Layer 3 of a small transformer language model trained on English Wikipedia (9 layers, counted from 0, width 96).
A neuron's activation on a vector x is squared ReLU(weights . x), where the dot is the dot product.

Input weights of the MLP neurons that the questions are about. A number n stands for n times 0.0036.
n1: 12 -38 -6 59 24 -10 37 2 10 51 0 -27 -25 -8 7 38 -6 0 7 -1 -19 25 43 25 -9 -33 3 -3 -20 2 -76 25 48 38 2 -21 -1 -37 10 -4 -15 15 -4 14 -6 3 -15 2 -15 -12 -16 -31 -12 -6 -7 -21 36 38 -54 -55 10 28 13 40 -37 10 -3 43 -5 -45 39 -7 22 25 -12 -31 -13 11 -3 -4 13 -10 14 58 -8 27 38 0 17 -12 -32 14 33 2 59 28
n44: 38 -26 11 -26 -27 3 -9 -31 5 -34 -31 -46 -47 25 38 33 -9 -28 -22 11 30 40 -34 -3 31 -17 -46 15 -16 -19 45 20 24 28 -25 -18 -2 24 -22 -21 14 -20 -21 -27 -21 45 -29 10 14 -53 20 -31 9 -14 -56 95 -10 -27 38 -39 -10 36 -25 44 23 2 0 1 -11 -3 -33 -47 25 -20 -8 -12 -23 -30 0 40 35 -40 9 -38 -32 34 -18 -9 -21 -15 -48 3 -24 0 -38 21
n124: 9 -16 19 13 2 -14 8 37 33 65 -15 24 -19 37 -29 -23 -33 18 44 -1 -7 6 -28 5 -28 -30 53 -14 18 53 40 29 10 0 -5 6 14 -34 -9 -41 13 -37 -20 22 -56 -44 0 38 -24 2 -16 -31 -31 16 9 -35 11 -8 -15 -5 21 16 -35 9 14 -13 8 40 -4 -35 19 -9 -37 6 -18 8 -10 29 -21 9 -29 -9 9 14 6 23 -32 -38 23 27 -23 23 -30 -52 -48 30
n272: 9 42 -22 30 19 1 20 -22 18 22 25 21 -10 -9 18 21 -2 -12 -31 -12 25 -11 -26 19 -23 9 21 -17 -27 19 21 11 -14 -18 -30 -2 45 -19 -1 5 -48 24 -55 45 -10 10 8 -71 -5 -7 -13 -16 -39 48 6 -17 -28 -17 -10 -15 2 18 26 -17 -43 -4 -49 41 16 -29 -47 6 15 -46 36 -1 17 4 -19 -21 -36 -21 22 2 -43 0 -21 14 1 -3 -18 -25 18 -12 4 8
n280: 26 55 -13 -16 -26 14 -20 11 29 -9 22 -1 9 -15 4 1 34 -9 -57 -27 -16 -38 -12 3 0 3 -8 23 -13 -25 -22 3 12 13 8 -28 -2 -42 -2 30 2 -19 -4 25 6 30 12 19 14 18 10 22 -12 -3 42 45 7 -19 15 -36 14 -28 -35 52 21 1 13 9 -32 16 11 -28 -48 29 -11 -24 -4 1 1 12 19 26 58 -35 -23 -33 12 -38 -4 8 -28 39 6 -27 6 21
n329: 31 -6 -4 -7 -18 -40 -14 -11 -6 37 35 64 32 64 4 23 -27 -18 28 -8 31 -39 24 26 25 32 54 -22 22 -4 -18 63 -10 -4 18 -31 10 -18 17 21 -32 16 21 -41 -24 24 -13 13 -40 7 -14 25 -72 22 21 16 -45 24 -24 -10 34 -43 -34 54 31 26 -25 23 -46 -33 -27 14 -32 -14 32 64 31 -12 -7 32 36 9 38 5 49 49 18 -30 -39 -55 -17 -26 -6 -2 -2 8
n335: 13 -6 -19 2 5 20 17 23 -27 8 -24 14 22 -2 14 -24 -8 -3 32 19 7 -9 6 -21 -59 -35 -41 -15 -2 -63 -43 -10 -2 57 35 10 37 24 1 26 1 -1 -15 -1 -13 10 -5 1 7 43 -79 -27 26 15 30 11 -62 -1 31 12 -12 4 -3 37 -12 29 -8 37 -16 -49 -38 52 1 -38 8 21 -8 19 -8 -45 -35 -7 -6 -21 -12 10 -19 12 -28 12 -11 -33 29 42 8 18
n348: 45 14 20 -9 -17 -30 1 41 -4 -42 5 -80 -19 26 19 0 -60 24 -16 26 -2 5 -7 0 -12 -22 -26 33 -16 -19 -14 15 -2 -7 46 18 18 3 24 37 10 -10 -10 36 -7 -27 -7 -1 7 15 18 -17 3 -6 4 -54 -2 29 19 16 17 -45 11 -11 28 5 9 28 -8 -20 14 -5 -39 4 -14 -40 28 19 -1 31 -7 -26 29 25 30 -10 5 -13 2 33 20 -16 -13 29 -20 22
n349: 18 32 8 -68 -46 8 17 16 -14 2 -6 -56 -10 9 44 -1 -11 21 -60 21 0 -9 5 49 44 4 3 -7 -4 -7 45 -9 24 20 32 -24 5 11 37 -18 -30 34 9 -1 -5 -13 -5 12 16 -42 -4 -29 -15 16 -42 32 -40 -24 -19 63 -34 -52 33 -6 -36 -36 -58 2 -15 -18 15 -11 4 27 4 55 -15 -4 13 -30 -26 5 1 -25 14 -26 26 14 23 -52 23 31 -43 -20 76 20
n367: -40 -9 -18 1 -10 -30 -17 -2 35 39 8 -6 -8 -17 -12 -5 -18 60 -21 -30 42 -11 53 -2 -20 -15 -29 -42 -17 -16 -35 -27 -6 31 -4 3 15 27 5 21 46 42 -17 34 44 -44 2 -27 -4 0 30 9 -13 -17 -22 -21 -38 61 -14 7 -14 -37 41 35 31 1 -27 40 -1 -17 36 44 -28 14 -37 2 -1 53 11 -21 -15 20 1 27 -18 -36 -14 -70 -9 -19 26 70 32 4 29 12
n371: -19 -1 -26 2 69 -12 15 78 22 47 -21 -49 31 17 -18 1 15 11 -13 -25 -2 -16 2 19 -10 5 27 -10 13 15 5 -43 12 -27 -22 34 -25 -4 23 -13 -15 2 7 49 33 -23 10 -29 -18 -13 -14 -41 -28 2 -17 19 -20 44 27 -24 55 -16 -3 17 32 17 35 42 -30 -20 12 9 -1 52 34 18 23 -7 17 29 -23 24 -7 38 -28 25 35 25 -21 -30 9 30 -56 -6 9 -12

Each question shows a token from some text and the vector x that enters the MLP there. A number n stands for n times 0.043.

"em": -39 -19 -23 -11 7 27 37 -49 -22 13 33 -18 -9 -15 -8 -17 -2 24 7 -11 -22 24 23 -12 27 -18 -35 27 -17 20 1 33 -57 -20 20 -32 7 3 -21 15 0 -9 2 -29 1 20 25 5 6 -21 4 27 -10 0 26 -1 31 18 -50 9 43 30 19 -10 -21 -4 -46 -19 24 -1 -25 0 22 -7 -21 32 12 -6 17 55 47 -12 -39 -14 13 35 -35 11 3 -2 -8 -17 -28 -13 -12 -6
Which two neurons fire most, strongest first? n44, n329

"18": -39 8 5 3 43 25 8 -30 -29 11 -3 19 -7 2 -31 6 -9 5 39 20 -7 13 -25 17 -14 0 42 2 10 35 -19 62 -39 -33 21 -4 60 -2 -19 -20 -7 2 1 46 34 17 -3 -33 10 7 -20 36 -1 -12 3 4 -2 -32 -12 23 16 26 -2 -20 12 -9 -2 -4 -4 -1 -16 -8 34 32 -55 14 -9 30 16 14 11 -35 -28 -27 -22 30 -22 -26 35 3 15 7 -38 15 26 -7
Which of these neurons fires most? n124

"\n": -10 33 -30 23 18 5 7 -9 -19 -4 38 -25 -3 -15 8 -6 1 19 43 30 -14 18 26 4 56 3 26 -8 -5 37 -4 9 -21 -32 -43 -43 15 -5 -14 -1 -24 15 57 18 44 2 0 10 4 22 1 -22 -5 -23 -23 12 38 -28 -2 -4 15 21 26 -6 -1 23 -48 -17 -41 4 -17 -11 -3 21 -36 2 -17 26 -2 -2 12 7 -22 -35 -39 4 -1 -16 24 35 20 -38 -32 38 9 -28
Which two neurons fire most, strongest first? n349, n1

"10": -17 -23 12 -4 37 45 25 -44 -8 9 -7 -15 1 3 -4 -15 -7 13 6 5 -1 25 -19 -9 1 16 -10 8 12 22 -48 30 -37 -69 9 -1 20 10 -11 20 5 0 14 38 41 -12 -6 -14 13 -16 -44 29 -1 -8 16 18 -7 -39 -24 9 3 20 21 -22 32 25 -15 -20 -19 2 -9 -4 48 5 -49 12 -4 11 9 9 -13 -6 -27 -34 -22 16 -33 -20 53 24 -15 29 -52 13 23 -6
Which of these neurons fires most? n272

"id": 5 12 25 19 46 1 6 0 -43 19 7 -31 22 41 -17 0 26 17 27 -31 6 -11 -11 -29 5 -19 23 -28 -27 24 -13 59 -42 -5 11 -49 9 -19 -22 11 -12 8 -1 -4 33 44 -14 5 20 12 24 32 25 -17 -15 18 49 7 -42 42 13 -21 -16 13 6 17 -12 -26 0 -34 -9 26 18 -45 -31 34 6 -1 13 16 -2 -4 -12 -4 -1 4 -16 11 14 14 6 7 -62 10 -5 -14
Which neuron fires most, and how strongly? n329, at about 2.1

"o ": -25 27 -24 -4 53 -9 21 -46 -21 19 11 -19 6 -25 11 -40 -6 35 19 -11 -28 -13 34 -25 69 -9 -36 -3 -17 25 -55 -7 -26 -21 -11 -59 13 -1 0 -1 -12 0 11 27 36 -8 8 6 -16 -21 -6 -11 11 -12 -3 14 25 8 -23 14 12 13 -13 12 18 -2 -6 -9 -9 20 -4 37 -33 -20 -34 21 -7 16 17 2 24 8 -20 -36 12 -30 -28 -45 13 7 11 -21 -18 31 -8 -34
Which neuron fires most, and how strongly? n367, at about 3.2

", ": 7 17 7 36 50 -1 14 -14 -15 -1 34 -5 -22 -24 12 -31 3 -2 36 16 -16 23 10 -9 82 -10 18 -12 -15 34 -38 7 -8 -5 -31 -12 10 0 4 -24 -18 10 28 -3 33 15 11 6 -18 16 -24 11 45 5 11 28 54 -4 -23 2 36 21 36 5 2 -9 -1 6 -18 1 -1 -20 -6 10 -33 1 -6 30 18 -2 18 15 -56 -38 -4 6 15 -21 36 36 0 -32 -14 34 7 -39
Which neuron fires most, and how strongly? n1, at about 1.5

"ist": -28 -6 -31 -20 13 22 29 -30 -11 8 -10 -49 20 -10 2 1 21 54 29 2 -7 -7 -6 -10 -14 2 30 13 -5 20 -26 9 -56 23 43 -26 18 25 -30 7 -30 -30 -8 0 19 33 1 -12 28 14 -7 23 44 2 26 16 21 12 -44 6 21 22 20 8 -25 -18 4 -23 21 13 -19 -3 38 -15 -59 -21 25 -11 30 22 29 -27 10 -19 -5 19 -13 14 20 26 16 -24 -46 5 16 -2
Which two neurons fire most, strongest first? n335, n1